Layer 9 of a small transformer language model trained on English Wikipedia (15 layers, counted from 0, width 128). Numbers have three digits each and are written without spaces.
Take only the direct path to the model's output, skipping the later layers: a vector added to the residual stream pushes a token's score in proportion to its dot product with that token's output vector.

Output vectors of the tokens that the questions are about. A number n stands for (n - 500) times 0.003.
"house": 335643390326520492510306423488503614545481410560460375369425746502524656482467506538466485466422513358458538703440260484524310442584439448687491354563516373336554559454498535600584601371345589747626409510361771610586580538619336373674537703441289678532510457540382286482772665343543449577405423604352490459506608618409393381462297592506573457725471635481493701467358603620650562285539
"1": 637484394336546402606372565504596444608351551587609421613548544549611387491404445575551635574377477599426372476390542426478592458469377446434457564563561572554489514564579382499576585425583588571549417401424429471562411419427389511413379443425509424535424570578572606511466422550578584446454516554585497534494590568432466655504555547491523586385396605635556433418537356410425457572511
" October": 468460528428515577542508407478498424355333482519548392523519459585458391505542583489436644232438466540485443613439607579534305467647510476681547507531447450481424632512496704512400353469470499416476434511388639532583528471626542571477493587537471493376550472478571510418520461386448574405606554385509545500591631481598529384545442500577610477419423447617507538399525366763525467566537
"re": 609570458370496647560442393404510525565630407369496518434412475505529542679727515477577606462519419377468686252353557653466362384611517556395586490480402514585485434499737402587355411544613352560651586563528629654611484242598528656418707558397564685382396434494384449389506634485255414559488449537426302475354413530625631490345433610539440587499466619549390517546507583445514342557429
"tain": 393779707396504619500518459435514621330525399577640185458461480488466696564518382527254489387453609350755598163365436557640407562343523531500694588474288486482633756299540591584582610275426741574515455565467759363653593549768668390588649654565229547491394450427626190525727526303411512145405639500385291450713538552576859419465272512500493493607310413504441437468368513587398602355540
"la": 413615549421476626518462421430355403407482422537384253460427730492432708457606569505357522487469574385583645297488449551503374413580533501563525526594366264429590406476445645704422554393503401579531550631500519585550627516448566568470641618337503522412277516623465426688403522493422501618542537407521447545726541403468544557532376696580544548645449348561361605466387537533572577355390
"el": 429647437370449535472583658368580534505572576311561547438538558477550610343280513509467409539652560419582526453376603450480517429566527515433425640465304349637485376341537413413364446672525418434590458564454352625419600504516623490406586499542382450560490690432476421478505737464404493430507389596662502593536558527330594536505552547592430505686434495335577406654555540540491538296654
"Wh": 520651488568511449436417536478585639351318422289577399547415601541467494493528467526585586414624529592386546628543464550563502650579480576549508334362571387415641637447284538424477407521505518611382559682433798630569521525491474376540433445393342624411360438470576397462558535398598391460614446576469608458568639431297637511453310663414590541604384486518426508458328502557600592522374
"reat": 485628556390399792214339386671475712315354385418335454482409434529368606309582528449564759344611733395675675331326341535580285746692365402570545558506528484556632717402520436585374301461397458757373683444398895561498465446525611554494654527339466765303524542457556440346490465382417400483509502524528325543665486427674488521358230698599664534516396584380465450566510613557606346670419
"per": 420631647262596612610433395515658360513303459646669322391415562504531787499454561465521451572379400392524647652404544477546521539369417490434546479406499575562447754621347614562562601642620616585275580767384633392519638503429465436401499493303456575448417559469594350513356868475518490422645535544298396440411590674540506516491293602660358462576415427455382503539416377530635441284297
"ason": 398539573489621489686627507625607544473395501530560350396403483503277632403413399598225461448659619258255792611489442544533509406570252570550408564406676200493506439416571589544501640516308484682594531582474466459494440617664516435595522560378297595570593419525753467562341655488494452112423551350340767441486650428575707505575519659501417374657319362431574669571453222704599657392316
"erland": 367624546375555699254324387589435659657344411308322022427578740508455459508713525514666363433556723305413795447555195611606392388685629657748685382440170306387561679493473390508558542341417518703182631659257447451630822496426771426536659452398307553537615279681517328429760849383487387330421416508414499512623618655529407577267513633788720421508244502354552538647210484755589583290516
"ic": 444686661307689558584608581496473415479707526513522588440406239488552501526332376540699504333564618532593391382551548473482636458438382559479535404428379674452529610448575444606670485660450504636529660392483313600406330558481541523551463365573525448372271482372459556595507649487441468460423613647378473581513605367440318300524511554591499533541521633423487404519417560452390588412569
"rell": 297645423277544636442343421421360706348443405582639390387492809512456729517516584491573628158771411453572613399555457613541248463679534457545317556370570502482575570369538545751459411425312600479502520656502750810481614581434595632548523676454273568419427590694323447447377537410402295371640565502338502616369635606520469363490463649621600575534411506533304559477340510315468485566293
"ebsite": 251622563360587731511349603370395583502171430357498441463388460586327447182629740450340527251731676547593689600302575602765448637790501511699773287682337298525650515420533399538361202280134501609335482551276394713402557563610630410661736478340602526389340579692686277577652594438475556419638398417327687731656650267478651216525331721562439582548373516539536633627226624618458409396456
"pe": 450663384263314725621332399551741555491375390514518349407158376503741570523503567503274413483455493476507572558303423514549266774574401788439464526414358642529454603507585873662684487330541654540503524656321647472560738358621437499387570646357379565433432435652530422534395701467528511503677444532462518490527636545546496453520327658638292564638516343496328598484275547440639496261224
"rian": 556615390385599518603404544643449581335532430647560426446444475524385829601556682486651517377628550179582510337427439753537482481552294757601433482564408449590578720341461684607333353451312465533377539461193698558395717504364605638664513618552418578444376533575503634250514666609510370351432607294227319449492510542564546506510608694507634547585443355429538454620312387492395388496328
" debut": 458554650437602441404449439559508424505509302418601360480501419533487393586477659626545587399576526620358561535364331568756389642655497456326467342214396455337700547505568570809273394417145539552392502666302604536501702513474631455469589514627532480377310487563582259693448640561501460467530725337481628370433554375416514535419286564636534599568444573498642761445465403550539678432529
"ers": 574636440215309486381460514403577418577598522469395443418574756498486459427527549521590330464730347562683580406655483268482226483712408548694289314479291504620624583428458493610596583593619481716449532477421313636711472461549561427476485525586500629347461521423504306379493678649403478414510443590562291451356469588361567547544636559608552568541522679438677370445261404541488520574507
"view": 368601444343517447416373401501505748641379385438590376438357562527348356419537634588454452530480505266628653515382423683623483391562257924566722536442512252203408562403427606574643603350401584601444520733481521763380539454664497480921631465446550642475512603653599426441399323300487516497631355431263734498604603443417728327626307620738539448583371567553394658443427444521410372219519
"atin": 342744577346471706698522438646542629438436412612346441407411615487466498372377578578566705586537432621674568375466276697594559750582509462649426527394483548311655560494529590467439192469256581541189577454370530347423617583524608384626671631372449586602421298438385380212408549385543576535392495389458674602558738377621495354493329645570721425619341302270440526594239571643663531560482
"tt": 512660559483524608496376546487403417508354553435621258378456564521540526596631660504376604599448458595556516586476425814484248580530491651532430508326333396559428437366557659835494479248276688619454449513311387665713632828406496353655596554295447418521359441559550408547457460427610400394501289383284647683570606519576630439316311628545563395414427246704401615639411634547679574168573
"gy": 508643617412521876424311527460376500447453512347382212393460516493621440621790620512361526232673550444649348530452378430589422228556394385553672398412400354277455624504365619623588235579497713707661580641265790678516480578496734508586455604500346530344613336377508425450543591578660141438399472608488528552546721593458746217527397626694653426282410350628440587557466811411647444196452
"ith": 485612486437464445658450480451569684338279391530310499443470695509224446306586388507465472315481740683542540383511422576462580431477569524846439328485504618572441471569525597543355382400310382799445526388536419532563554639490631489587665523554479689511558441479353430475416595482459560354675614608367621603666652435563622345603277644589615488590465168474680632569446485493465372212262
"forman": 362673505367425537429493486577353642593514312528588368498354631538395546577520517570400554368719496351547687370267386481611294449466564539649753569231521527216647525342416711568402298192217544554581542531277820490431406610569476455553672499616449631372466478605562426384514557353586350431651467496524549513601717495745627279609285598710613514712272353475524736602361529617506415543338
"ending": 361714480303587625259486446552582530501534531456289407485566488539260350327318441426252662362501428308612476462447492446610470521579331666496740444557414481512623454501600583591583433666416540646426610651433555591509459547650452603534403256567440468565346385562669463466480732571550443283545595417478629475579763686489521600459251597418619551647421418437340369721306527551476613681406
" is": 428426719611484573572567521440562487492511487536581642542363583495460478570332585495505406610508491510346565543284474474656442406476400651589556377698498327513420521487455460433588497644248684537478546605675495574641445424537530508419544484505482467577515422386495447490546479576370427580594455559485383498432445400437459480552420495478522599477552561510532419365342657418479577386541
"ors": 527658425380470665557631607477474393519489617238471493406367369491416406558563314531347422769530530487563533351639489562553378440574355397635223375332310402516749442421595607687407384423428608342538575443512723617697284586448501416516558558580313456574511519563552563285505630514561668342581462524595430480371472571806501539293661595327481534639416620473521619445367551578388685531520
"ctor": 353553597449730630667417566714514357537253426694698439314467376536192624545542504467471560334679511417660650504360524479542432560665479586302508402345437273471650412588577587536632551560366717661450432518461562667577600398355512339336539691432268785550564360365601493387561565395419446454519331381478412210590590323576490481314577667820534411460385352554426742576438688481716500257490
"9": 611442526212441425563332583452450471432461397545549441549581480567468445556384442608613656576463481613438405562617491563446543440487353541488466563570562602495480410566536485331551535455514609457483416547433509496611471390350450561420492463570506393514560483584496542484546503529624620433428418531544448606411620475424659455453565551495599598508388549594588441408500403471465464503577

Each question shows what one neuron of this layer's MLP adds at an activation of 1. A number n stands for (n - 500) times 0.0015.

n330: 512509508499492509521503482496477471511516489497502512518509504485498489494479506479503500499502477507501500491483492491490498495498497511485505505481507503507483490501500496486479508507478509503513502487528500507516504497487508502477506499516526492476513506497485496496494489509502500517517478495484501492498505522504518504494515503493524520490504481507528496501500506514514510506494
Which of these tokens does it push up most? " is"

n234: 492468511487505521522500489505516482477507512484501497482505475528519491509489500514516500503536503508508490487509498483491476496511497481512469508510506507510479503480509510493500513504500481480516502491495502492498507502474516510462498513487513504515502534494491526506503497517505516496484502509498499490494488491507510479488494492511500505494477515509522495493514487505495496522493
Which of these tokens does it push up most? "9"

n95: 516357524639477411391495547453464637503696452532346693303417524709358527506569417456472359428680350562403611371515369354558643662459348200539459516427613429481474506473503527356533689316616429591503569475539387634559412427523605527714524385508507430551607516637517570636631617475491551399563634390503509483481424431379429518435602533433383580648446556467332707428471510482631325599475
Which of these tokens does it push down most? "tt"

n82: 453618642589423551528490540542449473655577484329693429624475477661444407553418548527568449477484407569409500571497411477638610500458489574449437472636329654643369355466409347551254446451618411578639582572610547550560484606562564601446452427629365602492365446653450385580492453688492340549375514557412471574484460381495476480617413194422643555409500485300350523553367629525602564385505
Which of these tokens does it push up most? " is"

n440: 400618416676389507500845474429410733423425455474570489453466507565554529526379655558626721564557378691288386687507549465622548586421516553327602390391587479412483425535441412500673597627362372240536420724422626549616556507304784369367458367367464373611489615530624551503421258389602619446629192549328511432238665393397430633677451602363424627546466509649478629610477484384513352541389
Which of these tokens does it push up most? "Wh"

n497: 489401497553533560557514549572557472570565553600544469358505521430492407430512487643490458521497454433535564487540476503490556483503521375604423587448458505510500468498541448569585585489379569565508500435364486578446427521433491561432482548503549514515455528470498470498468492493529453467480572619544521579420543373517447491433431498540412359549547526356542553468508425476561580466562
Which two tokens does it push up most, strongest first? "ason", "ic"

n450: 613321410606480626324611547435573654490676329465500455496559558418650515557424446411775457575521591297588494367564391360684545374465605286360720422361538591681458576551554253507515700268465558645284371381452500568460510358638527576367446577313484467547678413455454585649383626341361570513434704467302423486624352587500579289480586346575665590316241584481755489446685594690599539179674
Which two tokens does it push up most, strongest first? "erland", "tain"

n88: 510504586277622688563277655477569284497465359550572744583588540496532452470492585362522380457648517813429408465532513406319406558500744547483518578326396652346666535558646550466485514489331568439600598366484550186378480525358667579698384747560610411615537451427557484605474527289381549425400525714444735263601327494593545378434464026641669344395694397707492379370697426478490409492419
Which of these tokens does it push down most? "ending"

n464: 494573482288534431392636480392550463437632303632361488438582557654401574582503323664446403473591494579486539503402735559446451540512483633591188419465509515490488430681667373598633506515369398557431482637450490417611444456309516519396536461617425466418556373552594375477568456604210674573475512506575460462472693570543425457338503564551713704503503674482576405403280466506528387483634
Which of these tokens does it push up most? "ers"

n190: 541512534349356456358631502558658574629248593531432581589541553338546532691547524511357418555517463618438445506549585437394654510523498438480341432439510398560654487450441404539493602647533351533493416481538532474625437454288568521415539565510314382609680442371636541581502584588611548408583511537505665485378518437486432487440531561517434618537646412536392378397477479555406455424519
Which of these tokens does it push up most? "ors"

n439: 464547472472477530503510425498521504495538464493504458491521443501478461556455477512482505514380481538472563432487501481508535454503521505542516547548550573481442539470484575544483500509509507484507535421488514414488484569507445499537482520470504498532454471489503532499518454491512566541521544576490488578521480519510488502498458493494450478500482505505520495446557474456558509537504
Which of these tokens does it push down most? "ctor"

n283: 503477519491459509505475491528528482455511502489526520495526459498545484488515484545518477506537470482517493465533473510474479515541467507459514488532494495527464497483508503500538478488522478495477530485491478523497487502513533471494529520489481553532470507456499524565516530525528481463507457511518515499486505527520468487519502514491457471534463512510498522507533438517446455524502
Which of these tokens does it push up most? "ers"

n105: 391386552281589665464428574514500459452567249451663756500376431514223550331613663361551553402522361596636635518471412459520446379523617496484622489532456421478452342698553481432654368533556318497573546437416337811431469578374638620478477688512363625334703521440416322639527636572538503488359391467560560614503442474494607321416393526659626422241528500517399380603367575566562668622610
Which of these tokens does it push down most? "1"

n98: 531558423470474497588372763593579650607317381540570619577327534163603531569534459330247463686490721571456565354473571267483526779645560740325530652647442432478454267568547473456563359449586503304546409471314447566316400454563424442538510472444306431485403284607474417535388423680620614479510327544558575523419563635575602555605570605590452550436327712398656565410621546453433419414616
Which of these tokens does it push up most? "pe"

n388: 608651236421530534471527575621260710436451494432412521500305227643405531491425692408336637591375390527491532372600551503369425208572393427614463590650468490529359341429532427384540587557525509674318667518571471464654712639614374423436409447233314676606583709552451432396458410555432380682483317689516452548509543566554626548531550605497528348678298567579518650659548523380443557523519
Which of these tokens does it push down most? " debut"

n96: 504501476503497495510501505503510491499498517488491504470516497523488487512483499526497514501523505508490506491514529476502498471485494481499499499509515469516507493479501492518504494503526490490507483497496500503494506498496489506511509504508495513524511492461498509506501511508492501505498523511502494514502513492504472500509494495496483492498498502500502501459509503472498487524528
Which of these tokens does it push down most? "erland"

n14: 509478498519463473511502486499505520525498501500519529532497480534512487549538484630471529493498505492494520518476493530497489453527492496449568521496492460543478555496521457507522531480466474514489521498503504494486485504562461480500489443507488467536475493472469499483500492545470473487524486515516421516479509537496533503541517468495461484501529498457483518493522481505478516503473
Which of these tokens does it push up most? "re"

n108: 449522764547398426574588618493641377509245665497478487453632377549694599597378231562589379292555376503470472437644583509591438531433424409414287545517633438468506478620634337418549395402390477456595680795504573529690590404327601420431358530494617374700547473600522547582480369407319528465685523461301668413677443535488578483447596572531562676571261455430544372564521324439375515403587
Which of these tokens does it push up most? "ason"

n203: 600459707454490474513487530519467378447642519456408497312594441392577557621552325456559393505572409444547451570657520387577508624620659367470515380413665450478391362482461507486572480385456581574557620602361727665401271535228557663402397611411490473454801503571595325649489538444506656455515636459494432441535421555529555527406483359472584570520356391617608530429577374340401463419655
Which of these tokens does it push up most? "gy"

n243: 625766553529300338557485580531548409446410392365732562440529470522507372515386469541425545353519420394618512600523696447466516478565577290609451365725443328457403548530438481586312572440377412542451302434617365432553564672608795347511691546500448520481497597634487429373518503411392596515517443196529564443543527733521617547805464489500449463543344363351615329584568425622575364752592
Which of these tokens does it push up most? "ebsite"

n132: 638523340376474299420624528298552798576490576432573583379464540489777616403348622454365616600573469450459567442563554548579465437451369496497490478375379252558507542601431527469500513476557530666604558426556468503390599401591410415370667457642383404510761760423467331340512485462477736407514574333670442571599496452432434483689536635773588451337518298268299469597511341600629539469364
Which of these tokens does it push up most? "el"

n175: 300666650503616563678576404475466437467396536428422531238432456358485401553296625564357517551624522725566459337507527563619406402634478594519453371571408426715379722487585542331463679493440634610386439663178535622517413398526453457519470281370617321500545690729343331676518672382329545458582476537497459510491570527369521432521285620421676489603418512610697425496613591493569485415453
Which of these tokens does it push up most? "ebsite"

n417: 505497483464489495571467495521502495476591494452446547491481527469466441490486457430558468500478544516458459491445527521493478460476501514488522529468510489515490509515500500497468475507525509507542493454576479468507501488432546487526510479490547472489469554529482502509496510536561528481510446549461479523542492575517551522509508559549496518489514460520517538480483500521463396494531
Which of these tokens does it push up most? "ith"

n426: 569441449514481414559573391430449497599355703687547565445572457463509444519592361523558573329408468480406610547335507418619461513478650349492434537521363537434503569420516614473437358560579515376547465370560652497443340466519574578452594579439409627426423639359413510433647379684453685559646610474638622550394634543523596427597497506514531432386110401510654547348609341605497562467383
Which of these tokens does it push up most? " October"

n62: 387744551535591503374730570538503506446663592538542280558471521429409610332789464541617652592528592677514599464373441505503434416377349397444494584433406458412415603656506790366386412470459572497536526377470552217497317432281519530530354577450473396457402528460389638455387434409517500505567407419552412514439510439543625506710615647491375544580682394508478570631575578438545546493403
Which of these tokens does it push up most? "forman"

n366: 563446415492286497491565503558518584510500470648531380403399403644545576521515441650526420572429572567414514452552696564509370458554686372599412616488595506527381450533482538340570605320441674436295570751439486389511441581376272405457390566515463599556571276612600450414567409521500479555613514566558657458531429542662488460387495525398530556533518657357474441526545550451206542519503
Which of these tokens does it push down most? "gy"

n229: 362455622339460554533476542395420588454555366455495565504488461624477485349540587688568492467491553355779592591336458573208500475588542484497590464551268422415500685458607476343352511636583639582528610529507398615539469465484506563477578282633649722517469219428609507446462693652607552511515521461431415500522472505585347340410512530400568422524458360513582335337529507685475589483492
Which of these tokens does it push down most? "1"

n208: 507465263585368545643620479700361529442382699545595578473379580319541751489374620526554452538751603546265378484515447626394558589585564492429692488617565568541319667595504668242391424283793257324451572364613368422338616414306435445487564549517577601435407607416530381703667406518325409561450409538264485642511562463524492190486627521338387256681642536490783289391718457391628758400528
Which of these tokens does it push down most? "ending"

n169: 516438413464515434437425513533666548533449484517571576558390607460572463529526554511516505537474391426424473523567498663495521394385446583537467508502520580473439316502404462516544546477471569502489490613571360481479629599525417477606461422432581502447341632507483593496537411557601455503472447521437559487484462557472488635516460582480512585544527457512510441522443511425451462444500
Which of these tokens does it push up most? "view"

n155: 388528586385290670560553494515519402324550500426344644316376639406557620607254477505409453673520461427288597763359448447462620484659370556471666694659500462172527483556520306494635635556441636551736380262370572561328635592439366566708386605321449578749511624427480582650609465324477383578493444521400577377416597577420507589500524457500566614638348542410536433312530543583585230496548
Which of these tokens does it push down most? "ith"

n49: 600660486476525500425586570409447534556565432384389638648390497615582611458719516417550540329450404522503481503472613393644286463486573491508503461385622458518524481377414497573707648506450399453347536553611430612506492462600393538503331528454516631396500447294456463474600452577666479585373508494447517452430471502559355375523632398439530343780515378606652565490624349514469632449469
Which of these tokens does it push up most? "ers"

n360: 587268560506416440456419471479416677518385563485485518392430615447779465543452400578692666255514438462570296466471517466595386535551355441448385373341382491462565475523532503376441481509711456442471623823538392667557591579601454424580555489356432580475391594674401552435500505539431503586570624618558585492380655562487428638366511458462517601451574289465518424680440497451562495517537
Which two tokens does it push up most, strongest first? "rell", "Wh"

n452: 560510456546723346587567392487477421344316796611544546475520664555277512600553508435433623395486370423631446426435459654503617461407522401461544322582520390364541363494519388331638376432692550466437580466349307316444494410655561352381515609516416579496457572511671660636476443466520483452582393565491533480373701460545565615532447321517656393592646510474481464545510641426503598568569
Which of these tokens does it push up most? "ctor"

n210: 509525485576476580510506362402645521604512452430457278466401491584591481433610569357412266764444494481398562678721486503589255471485732680561485540596568363524461485599561362581411600718401423454452411408455438537571555561429663486403587497257420411473551428497455417343517403290789533545629344522542553417569402448467574427424598403497485626370666428728542487479669514571319625579546
Which of these tokens does it push down most? "ic"

n338: 544523540481385517389389463365560516404530562399490538459720452750680323402547439500618616446543489537513488429573758421693473385400492583462440683521389363491411678466401649537568608454479520425503478344406470413630632424447531570348605332508410529500535491418525698444549500386525629359451640335697509530479653363520358453536565570608486500423326544421500425480540500559449548677373
Which of these tokens does it push up most? " October"

n318: 539439658344246320757359589653551406568462551614534812316449479154623504639669517558517647529507460653556284596479512557323374710365278721477493511372230511288718446404653536513365551472249598567555469470445343559366546528442462555610454425376460300373507441514635365533487646547364568417378358518429597616444479412531426554468490437537508836454572722503593554516508580641683459378595
Which two tokens does it push up most, strongest first? "tt", " debut"

n433: 544502494591544379439600472404418443545500592479446449534519582514519542623562423462449540480480542522559526498532460504489429382405500456490595495466479478453587407613441530536462626658528454489302596509519585381502518438609491567555563458488507331590458491539610328488422492550456535500487535522523509583544500425479428533409402418432562456448715541367298539675509556438457655535458
Which of these tokens does it push up most? "ending"

n147: 474508487515447511506496526480521516475518536495496528461505520488526503529515458497440441464478455552498465418486481528504461513493516515547498510535536477535523462492556534501532510468540491487571499527542463458455497511502469497517497465482495508547504498474498507514510534452509512498491529572505494463491509509514494496492521487487488517558511497485494485472511507450522524471482
Which of these tokens does it push up most? "pe"

n286: 496460474479521534525500487506521507472500510474490476474509496493510501499487517526519508495493499488491493492500505497501503484498479507526488500509492497509494505503511525508497489490502494502501487491473485513494500500497516489522502516492498543502498519480515502510508525514495500482508501511500512480494508508519470478477499502517497486525487502496501516490487500485489482522524
Which of these tokens does it push up most? "rian"

n45: 518492486487477491474509534486508477499511519501487514515486491476511505506501464501526508490515471503481496500488505481498492515486509484486481534509514500491485495506512488516517518500523508493508488483511495471503487506475492525494506480483528499531490507520508534512481479492507502518499494530484522513485487498496518536509516492522479510486494490506503482474519510484532481518478
Which two tokens does it push up most, strongest first? "1", "9"